Layer 4 of a small transformer language model trained on English Wikipedia (8 layers, counted from 0, width 128). Numbers have three digits each and are written without spaces.
A neuron adds its activation times its output weights to the MLP's output. To switch it off is to set its activation to zero at one token and run the rest of the model.

Output weights of the MLP neurons that the questions are about. A number n stands for (n - 500) times 0.0013.
n30: 519514404545423435583806602542490683393611554563714465583484359573653351535713577465462543497405429512545547491519497506395551475407451522522325469432692416483433269397745457676437310472533600617468363493526415436721420301580467627673717550414503586522423603411445560520380500446286432531697490630602587600579461506411485438533479494547468376459270481143513523458633258506434545487617
n110: 440579555474579544511553273411490344593503430627572401371393527521645606629409715419473611563494433470418355566438619396297582495583439390335331441455554460592572389595552606584668403586581334745611579665420619582328528566550494606541547548436533344586532414433409639522466708527509645471348611358571328589296432491538544527635379485432427656416548461491444484363536533325488360386631
n121: 465427528555470467532370418600372561559524328440467581621620477334500551285434255468494634489605413617564480474660700397525604523500461540723581618628607423427517495448468449410508581511347512384429573386446556442603400535679424477393449578415572333591497420640516526421682361471509534418437467563574415500494494480573548505657430753589556680470528457321506536468356252517483591674342
n168: 395424732552544421423500441426312562635530401549648598528399541445290514381749504415511500417315593428460281597504500752358524672490549392526522624315619535523546724477522621616543569568636407565654742572515348401382585577500592439373546428330598461468307558271334683508234550463514496460807586394610756685391377657557687474254465312342600503456613551569257621179532478378318485391553
n181: 563414476446352562853592679551470588374432649490415437528379551554679759353386445480428582458415524519510488559553423422448387503393589376660633371399547605368470509632433466351468525553443420447181497542655355573351644519649566630414579422650396435556587506698343604617429473573602784485522400416552369471553442423375573601454346459441490521535729544691474304602425608497516506352487
n243: 629754351390684458478511667599476420488640416640620595500565401509377503450470544492509525568286432534639596429574561486511370390526550545482584371579590541340386445712568382378518622619475445634423500569636321445543508589547624311388533363491517472486457534520307375568506442532562658444546659367545579623377417618603545492527517503341346530497460440551506279646294535464439468572640
n245: 411546538607536410404415086474412599477477610500574465491471379303524462572573467452442416503364689820513617592516379678651521612541569586644623584476595433524395622541644500318626088705546377602783412314576552384646584439525493380527540481428567591396401440528361403435695473587475421594334523660481520474548602554512540368426454500455666525407479583396393683474563329420471529436437
n270: 438650532488337331157683318590348552419581345555319255596587457595494477350619584540582557550639395607507458747523443458654506456527246590480414656411529628590532500472360411439455350577597590649540313449513447289629552398379455551686609539420464433548573532471418279488517639474539539689328601544535523480415604638538510646207396513519440403430640601661694612673539480466329600559426
n289: 561497410459384474384340615509464617681327634500754454611451713332550458399372544422336500306436447302537470436457550500570649541409461573340450524386665450484676397516557319694441448567536467474721471599363576176564529348383416755516590724588497434552457411497426665498490608556482488481491383485467610349586589500560446503590467472494581515607629531367477375444631416450698547571414
n323: 357362313480676618610540609491655465494400420523613316546358491491569572581558485516494551572370375460287566442555515520474702495645395488440656414373557570512446636596617400412559569523514525602520599272497594355381409479605555514556720552601620543471366645662608296485681525400454371457436380568451449572421479592323528448479399640387506351601425497518549363450402497408450375409667
n332: 406544482542396490446323571391628621641431639452524604301470636318538615408458493553248500430535443576446563557682490520510433413583467487582564467585500673433390506578640565493506590378584361521609284448559586493404632547435359536525423393286537799602350450409500500486604400318579586447537548985684633411701707316493588521476397497463677384362493416321699507228471389532530643419327
n336: 391308543465556500512370430429345643541497510603493520309497419640692435581635459472593445339682539451554405263490307789461497452473694566574600600378737335570676380374643315582576240490637419373719626569469518570493619570403580396433673318530450585559285428300489550421527433436529337537477541452533561507579582304413780369528577560635443500339468573364483600628374547557570497550610
n402: 504502372549456387608437387507500571468565603470619391569562459531747452580442457481574582443516695553466507412535552537472595464353613485554556569544566519521448327495511437431520507496406604481512401447576600345496402592306411461415535471622580472482609476459572473417516571511515531495374491443520595527449482513433511418535502573394387528367467516472486479561534531494574538366502
n463: 466470500422314447709393572427247572377588362383357374400672486528468540333486580420548546675525478486559362551608406551530590439390400483399497437458556529453549607345772457479603366446553210681477529709507647631487394620391428617468471534531404463584406564354363345397412456669557530358612539400537434744755532503424258604354622500578555664427533364751354397337711579513675764661447
n471: 429440444578362487565468516477469679443588382388452322582400404520343580623760593727464563481470423420378625487506420474538315520419491548474474481439582397469362577507550211507497337542434576476442651581366298379429625621503217481370615426761565500570631545617655579587681500516494426516691407366621580500487383672468472552531406464319411409385517286558659733444546634519425781500412
n483: 791514534524358386465389150490414607513614532467493491515599535358574451625569567509569409590279527543529497565540551593528429750549552602398532500527411497394503434569433546620411367624618483517521298533497591538395524494561536549450611235516629531503417547369360411511681383481485531304656584980555452372497561423418634396634482416481455343547507469329575373420592437515176545481607

Each question names a token from some text and the token that comes next. It shows the activations a of the neurons there, in the order above. A number n stands for (n - 500) times 0.0075.

Then comes g, the gradient of the next token's log-probability with respect to the MLP's output, scaled to length 1. A neuron's effect is roughly proportional to its activation times (output weights . g). A number n stands for (n - 500) times 0.00072.

"us", then "ical"
a: 477478483480494498497496500491500500638535500497
g: 334607428386643430490284296404389600307553465608686536609568445535683538610521550309742439335421583497490468571435404619514564442174424477558673404501431477487494541407529326429502714592577603415634469513486590432596455406446614320619451607455681338696369623617400481391399559429438502378382368692226341792513416580353488928398677567590363354347397688800452544551508571538627555407522
Which two neurons, each switched off alone, lower its probability most, in order? n402, n463

" to", then " "
a: 500491491484519481477496481489666498486488482678
g: 571430440510326509300662360593538321505318634348587493493649374400511437596435475467582560647374682341456515459436328465525424492374568598674596663348466717594756371444420638600352272616775534475417582401410651246450462491714316737495266352538608541537537793640441419562704383661586489616441504427513339720662660568437327328439615391498675479377510460453374356287570392498607589616417
Switching off which neuron hurts the next token most? n483

"an", then " be"
a: 499500477500590487480497542500513499483482500497
g: 479534662625521442258382405274598431529727422312411499417507630506283439429644404690448567347426671484498672523446344451455464645577395613444623249659595548301483414672401499579364513237375671649650591421500707464575478489414614323432562531539374620542378355602678386190600621304636327598419582634604479361262515600556625662361447566465371434639603590504499580400259586505639591668732
Which neuron, switched off, raises the next token's probability most? n181

" the", then " to"
a: 493484496496483480719485497500647497485492497525
g: 561397517372410184304538427570584671539576507527525410612573581545201527393475661647394712547756566482340545502567445430433506659559509577502477464507503427669396671387559574434531917304446643462481453361325538524439547356297524456400597743366345446511407462685339335552415637534569666576351449450590814511704550370434617586309563364537566460389435415525234479410787556414408708510382
Which neuron, switched off, raises the next token's probability most? n245

"ew", then "it"
a: 499500483500492487500489584498500499479500499499
g: 407767618621458619543481382467541600525504437532307466560359608314571456507310522508684521545609490430358526619443506297466510652363574425562367706633547236496671342419201490475381490627413521387456500534284298457665695498601646419474571564583755317338483709488620701395375689440305661563528375505528460679554663392504694361503474481552313480573740611560406317532487215220607573625432
Switching off which neuron hurts the next token most? n289

"ice", then " s"
a: 493495551478497736499478499485498500477479496478
g: 392703513528610546470268398370473665496482141487632363446486646344471545556529656406589622739461507657618468489544818347599619685596549381521461478499467566320421531521499119735376353639266572402560565483375623440560640513382601394432560494460525541346444423534287624424734406357456395478360524788652378345480484465681444615479409557509478366366503466499758641565457653504441250495679
Which two neurons, each switched off alone, lower its probability most, in order? n243, n121

"ul", then "ar"
a: 488492482496495498500497499675500500488592500498
g: 514585333563779668549399526297473634735802349435730555645231489393417558574522447453371368333634502375447665557650326382514432373688484421430511453268558671663381635390590597555304422514426439726386612549827517380538538440567456656437620371550740553689425314589329303696469424504469464472666540476518694529373434468531480566537411509411368349298394506599512303521561435523529279494593
Switching off which neuron hurts the next token most? n323

" pro", then "f"
a: 500500480494489500483477500489499499494631477479
g: 316449515652579584513459624497728341504483463575565596681430387460257462744452397654441339682454622510386620642340457611624514350413534485563439798808487624538396382418653448510292433294475659525554476518384550466406655473444575428564486514606640303398678339423204656459523479682237536574644157361610473647440273556706396335573552379399612527524293643524664408522450542464580474431486
Which neuron, switched off, raises the next token's probability most? n463

"ol", then "ic"
a: 500479478478489480495481500489500485481718500492
g: 763395744499334606470460545421405378388447506451658536678366642477491387299403409621654560571482555511524583548436576554496694589424513513500261728595447421580503499560397590473326532483764868315471324790451087644435452392344551567494647376511442539504430433569507713476553455377488468581313217369421457422552507425574649581475551487455553790589524425461443227563309469624660362611458
Which neuron, switched off, raises the next token's probability most? n463

"f", then "or"
a: 500491478484497499500487486491500503589478487496
g: 563292492462630474583377524419558543454604535522431530543702292603398513574704458637213565279426728571481512802560248463642299323333609675553648618397422826474439562264657387211495740478325543570385353381511442482413392631435617527342516617610563523459367548571478742459474378359374512535456562606595602581567538626317576331335610433567358426554511405679465628521537497623339594286527
Switching off which neuron hurts the next token most? n402

"man", then "c"
a: 480499482497498478498730500488499500487915500485
g: 454615473345403587567313694463408496560542402343459337484388476619465469267429388829555629435231528642710314606433725212491471531641646359622469605568449701485677697671453304330455602470615603485414656580494610583588511454624332764507722433621431317731509373593377389400495384395468418643432449659622474384468574528433557526294451492472436652436298243334482452494673474621453614578428
Switching off which neuron hurts the next token most? n463

"ies", then " are"
a: 500500643494489597497499477495488500477500500496
g: 500488880644437649476456575441396570602430460301443520641427456408453423444573242650445663589436394565499478464448438519617375796717518564519528603426378357583545583359098521638461639620451414409694591449457528429503590501661240670537610352324390558571333447644523488329624512427600508428410612740351376398515577740642450548432276305533550593767227483470445470599320441465373495635600
Switching off which neuron hurts the next token most? n121

"ay", then "s"
a: 500498488499499552500494770500490500500488480479
g: 499702489370529356662422827547296532688386672363627585532331589279814497629476506521486383250392488419431562427574308437481720679428567515410289459333524387519400576559555527529442552513448397625238400658419516367655626621373436472616474640570777555506410735590696440571574397448482468471411531555535309136566810455564522381498426319508624467480465703422472408466343568574375455592545
Switching off which neuron hurts the next token most? n289

"er", then "t"
a: 741658498494500495500478484498500490499500477500
g: 416733586595339459560510425479456397675524679400601357398392583392665624547568525538298566738558457625472222527744388406437304477371565465488393640580365416330525237484710373544545637652551680503240483293307551572786614308574448461500772383517483661337641446272518655482502548398608572694399533522494512496494656585616501390673422514413550411644491491193512521416552569616414288468327
Switching off which neuron hurts the next token most? n30

"er", then "m"
a: 498500821606490485491596498499496499492489478500
g: 561506461660410631577455461581565420657509547349583528522541230614543600615684394447590468646281535533559390573420438503566402545482373485493563353466457521578523610512503410693575591704498689709580368426478410640432467649242395576356517638443670621719458458637380584440243483410349642625686363552333463724326488624318422205580673187390513417407516539341415690728485343565223607338313
Switching off which neuron hurts the next token most? n168

",", then " y"
a: 500494512486484478489664495499490500482498483505
g: 566769701693458372474378531631381445483379493550523877417299605332617241299479567481319393477616601323674564432325440751679601554441730790539451342497483519461540475522516646395436485456586648328783393519355495582561591432363572456576546517271428446446540688403358384380692549351565512468639450520340588502445517600438673700541469569445403470474360561448476622401387324464720242403513
Which neuron, switched off, raises the next token's probability most? n270

" g", then "ear"
a: 492481499500481488500500500490543561551500496481
g: 438604410457495500614499628362299757583392533507903691430364716546757682568715388464480465412474302380598409480379440453506376594554506864490501448506421393603357640440622542547538246558475332376426511460524602586639516361650414427513444623460581323591256619424493586473307658547534368589545512506343505383544303528578600518505560512401363388372494369537449395471814496665576259275717
Switching off which neuron hurts the next token most? n336

" are", then " c"
a: 500500510488665594481487499500929500498538484478
g: 313660682404572722402454425512329226591529397419291464509573372420513442343502322585475591699416431493566567502409601484670446738427608561598569133525518369438490324621629649598436460532589383609387494510629144441372757437430565628378587515478409516477584521601312257624476469415580403537591590627435605406445520518516746535553788440471691624812524592550424604314603392419339523299441
Switching off which neuron hurts the next token most? n332

"g", then "th"
a: 480647500500489477500487496486500497563500500499
g: 533415498408647627583415323548619575519452523465735676556322342498662652483367646504558436510474306389620448414734556588786449603407524342485324359428449577562402606443435374406377437575771337738648343530219497284347696705392543318436443749546466198564404484439594436390578450560427570700491744556548594617341497465659482553576559596462570460582278467395624483554524387460471161475592
Switching off which neuron hurts the next token most? n110

" d", then "r"
a: 477500640500482500485688500499484490477500495500
g: 402633605324659681522237592552486558631501418379514718422521535390453595399311391452648364679617637524525486268569391428582448607551885417338684485425476633609602514375503637444354527645390428566331552475383471623622499537497285616587346326431277543457481495467529503320336512292580353620555802664356520455594355424577363098412515594409538717578486454628471543539585711633568514516344
Switching off which neuron hurts the next token most? n30

"ist", then " and"
a: 491500477494500478500729492485500500496551490495
g: 420479468409582525487797340581419499402669434328366366634732507779244586482625452350620388563396517520382072602506485418437637345570539404324641413434488717543613400383506413486540458632421567472483482500775362322446308527463599518678551537536525463455667621604210395319497696564527431559419468516476601595599468418509335483640620365657482437603626317595573457751586464646391311756402
Switching off which neuron hurts the next token most? n270

",", then " was"
a: 500500552488482478481748494496487500478500485482
g: 541607571363695552508688347362441562642604321460290355549406419573499594412522632528530455488401328492413577510586275454529577759595526378712689601501364482524524577624552551466442623421243500599451556585520590357490565331381562633674579531388417446570312476574626724231413573526410584368635509518477453583239628611749567563465152188415323380449307308633408560738456488423514500680726
Switching off which neuron hurts the next token most? n270

"ult", then "i"
a: 495833498500528486584500497500496478571479497495
g: 649404325356455372560547423415744273483483448477529584544452296434560465509506337510364706651644471532340269589627557366629657235418800606250599396470464609505651572550718630370370469509298596469510366483518583494334549473588560792713593376492333591622449510660587537328581563306295617434293587393371376399556815519472598667465529566567559528265441532598369543403519445434660389556649
Switching off which neuron hurts the next token most? n110

"ec", then "on"
a: 539485495500499536500500498500494479654500500492
g: 640500584418583637503423678370627707430467584436537546554547528545571377472580427212692469625431369460573344530445559443560416246760469613723620354644478838385390462511701538700419574571315408540333678571625222578356425492536458597542525661587607719343635197347377449505482493603574493527475461399588436268320456460354539478414416515467457312461305675584356394819367482513480602588367
Switching off which neuron hurts the next token most? n243

"out", then " o"
a: 500495479494768482477500494500498497483490494484
g: 480448425646357327324629531684654699415396358329565766491511625216347446442589479498623501419455669568547610391415331390592509397533597331432852597600473681434352756672506601397663498443437418401574656288467679340482687473358376221524475611554395398350574632577440521369716400641468605564356581662312510303601299611456603537567452535501492569448318628402529412502586513289507607470657
Which neuron, switched off, raises the next token's probability most? n181

" The", then " or"
a: 496491499497488494624493500500708495479492493525
g: 482464570659437323505685507805637499512696539512541589460601442528552468513582319283359664642323511571452568548411438387646221362503690436466458579656462611579666695352352333423616673310241646306631578624367656367373456632351320342359518631340389448589596472539300522421611613640466533535257479580401486467554551669617418612453552439526310408533213447567524360405705657663351563634512
Which neuron, switched off, raises the next token's probability most? n332

" o", then "pt"
a: 500500583478489480487485500478490491490628495539
g: 523533622602605427528780489457476565519579495433565610570544586350714457508545750476492613603500429285554388580720443607578403476624469765325661534491351565292520407518383580323424320481537625592670567464334680678442659564266428645584316640445407776330543577312342376300236738609541456301229636357318545374425630567564422456405336579432445309489524354489497510481456486660528652348502
Switching off which neuron hurts the next token most? n463

" includ", then "es"
a: 488490483517498712500488487498479500490499841496
g: 603423699510555437489354399542486395343370538623374626646299280557316475506654444460291679542470563316406325544393316621374593438634684453534501589354618335575545660267503364506593699567470318586566462534519578521578629640498422451546396522615675241440547567421443553707256535503735561286603531673323559486428627313593524544551604250624572501470600690278524536630583608647307565148531
Which neuron, switched off, raises the next token's probability most? n243

" an", then "y"
a: 497487493492478500771490499500536500491478500480
g: 707439578693458283570560331565531643342527486362736593697655539470478318279332345623552558492313719464446654620609426466467545497419515448739595700401439384409394563556642507432250395499462427392273498365637264384472503421600467495714554449536528528759322506678406431314387519490229422385703591740596493616522653663668460223638510593471364430530598549423456606497468463662322502373547
Switching off which neuron hurts the next token most? n245

" l", then "aw"
a: 500487521499852480479487500494500481484495500498
g: 355532374347497779487275579433337543384543398456748589442471671557448539825741333611515551583495381527829558593340476418331294555489593370500557576576507534301292709685544447693539445595497437544627225627728444635456563503381609508460301309420630320509455711662339378480502614583563508312453632527516473276424569494600472484521503662304541359513639309569486495540427375447383637344499
Switching off which neuron hurts the next token most? n181

"im", then "port"
a: 500500484973692500481497707486492500499499501497
g: 603474444555374330447554590400541560342481554572507593379384484504533494349476387444759752437348611325606467489524455593442514674438397574632384698435527492860419647423375569615414417501607729378637460518473181372465348518562373343641238443335398208385712306547490687434552626634492448530491604480482450806283572442655622541438634537378648440655653676527590548323519476369445657537284
Switching off which neuron hurts the next token most? n168

"an", then " st"
a: 499478480500481496493499497477486500479632500487
g: 339511308547593699324388228413599513394757398369362606425520567320316546284572446454594623454610402655515624514558607490608256411769664430582333627644380514552519566428461798480605329502500525469730385478556377552510678576456628528585512577541617545553593245315490767474647517502571415652533282711403542617318291571363322570598496548458363440512418362615584590675448379303308417470527
Which neuron, switched off, raises the next token's probability most? n463

" g", then "ive"
a: 499497490493499478496499499487758478479499550479
g: 529218392617493500369457551449527559518610422528445341519406606583586600426491229540287720243354564425392500653557666627389596409661425580370464651545547638463485444741474405184403599379410676491664566500525504566581571363243354619305462664360223524401767665612664366644641585412416474309541491577669620431373423437658443586452353627400447539596450624292746491533539539421646444450687
Switching off which neuron hurts the next token most? n332

"The", then " P"
a: 493482500499496491570495500499520500490498500481
g: 609507342457528577663342505542573454451331466521594455635671497552533536634343708436496421408726375499531492538688444358362588236363493338502438660363446561434433497641398610520691411737570562508358502353384391468504475413762489466220297602679553494513407442623465447595417396533561471632595428435533538463563236233469374468526699840528847363497501490460628432449398734466295743341717
Which neuron, switched off, raises the next token's probability most? n245

"us", then "in"
a: 479497588591489492498482488492489500480484480477
g: 657566354637341316742569510611531506565278418359303500310459564634295244616334577579672460680453528365456310361290747301271560371549524539502476395513582489452651358593486562493338490695470547498287441579480510532439780382541248582530438529620594278442441509466798567383555545428545461391727497484722451716448569334423480573495508464689612615527458485433467452790505454604460687480666
Which neuron, switched off, raises the next token's probability most? n168

"at", then "ur"
a: 498500499500500488485500605499500500480500540500
g: 823510630352375438497674465549435418495494456584459400650514356474700671718587528403623448423570567514456860312546286024482252779658483386525470364473564375414494584360437317560571459655622312350353521414640567767430474629568398537540458378558514547429402389281435562647530600613572558518475515494533702490439509561384504551496410623512520422420513429622551550281652474741374473447278
Which neuron, switched off, raises the next token's probability most? n289

" as", then " m"
a: 498500478513581491500592500500485500495579498484
g: 341452525493643593401470552528479473478505429580534520215693841646350598449569640579483427560430346658464674313495572518733762447584505476510601276425482509392577487590419373544260386395359447567587651412604444360392614475339347615334578661455675523480437411477339547230658456309612488464768353597496749425560456461601564456567393381578432427457427574536857782439399292462376370680487
Which neuron, switched off, raises the next token's probability most? n181

" to", then " the"
a: 499481492499539487496498481491651494480496492771
g: 489221450625509596410630319596467318494359581415655351581415308509672418430435523435457599632491493579592443667454656607376347590483501690454345538502491327474467523452399453710438521461397425420556261447615262468368443696430524568503591164379625460654560330419946612512346607461409371676640403430646481421550678412335417544341616722436587576720573520537347464541585729635596614643334
Which neuron, switched off, raises the next token's probability most? n332

"hen", then " S"
a: 500498492610497567478482497500481500500489481481
g: 388434514517445542607532471288531618677461500512801384453340599510575359595456322670657426566506516542547421436314613558384489560365385447363383486178577381490398736470535319566580475654436576322464580325403368394618343501703574563547414477793585606342572651519593580524534383661713477582468458400657373676548397219675409466435517548612799571411479444352575513752462485573632414093438
Which neuron, switched off, raises the next token's probability most? n243

"one", then " by"
a: 499500569485478607497568500497510497490480490480
g: 656595183460487529717576549377530288453292542506574671558586396619499407290596446287364697350414459497353577551710419518315514382577645397586607655650611405740490700573640388766420462473486422475554452560482481602318560467640551376636405303443465425530291533497548451656468634408423464408313338505428461404517473354563425646661788459620404375529711520559258308645437421746724412602401
Which neuron, switched off, raises the next token's probability most? n270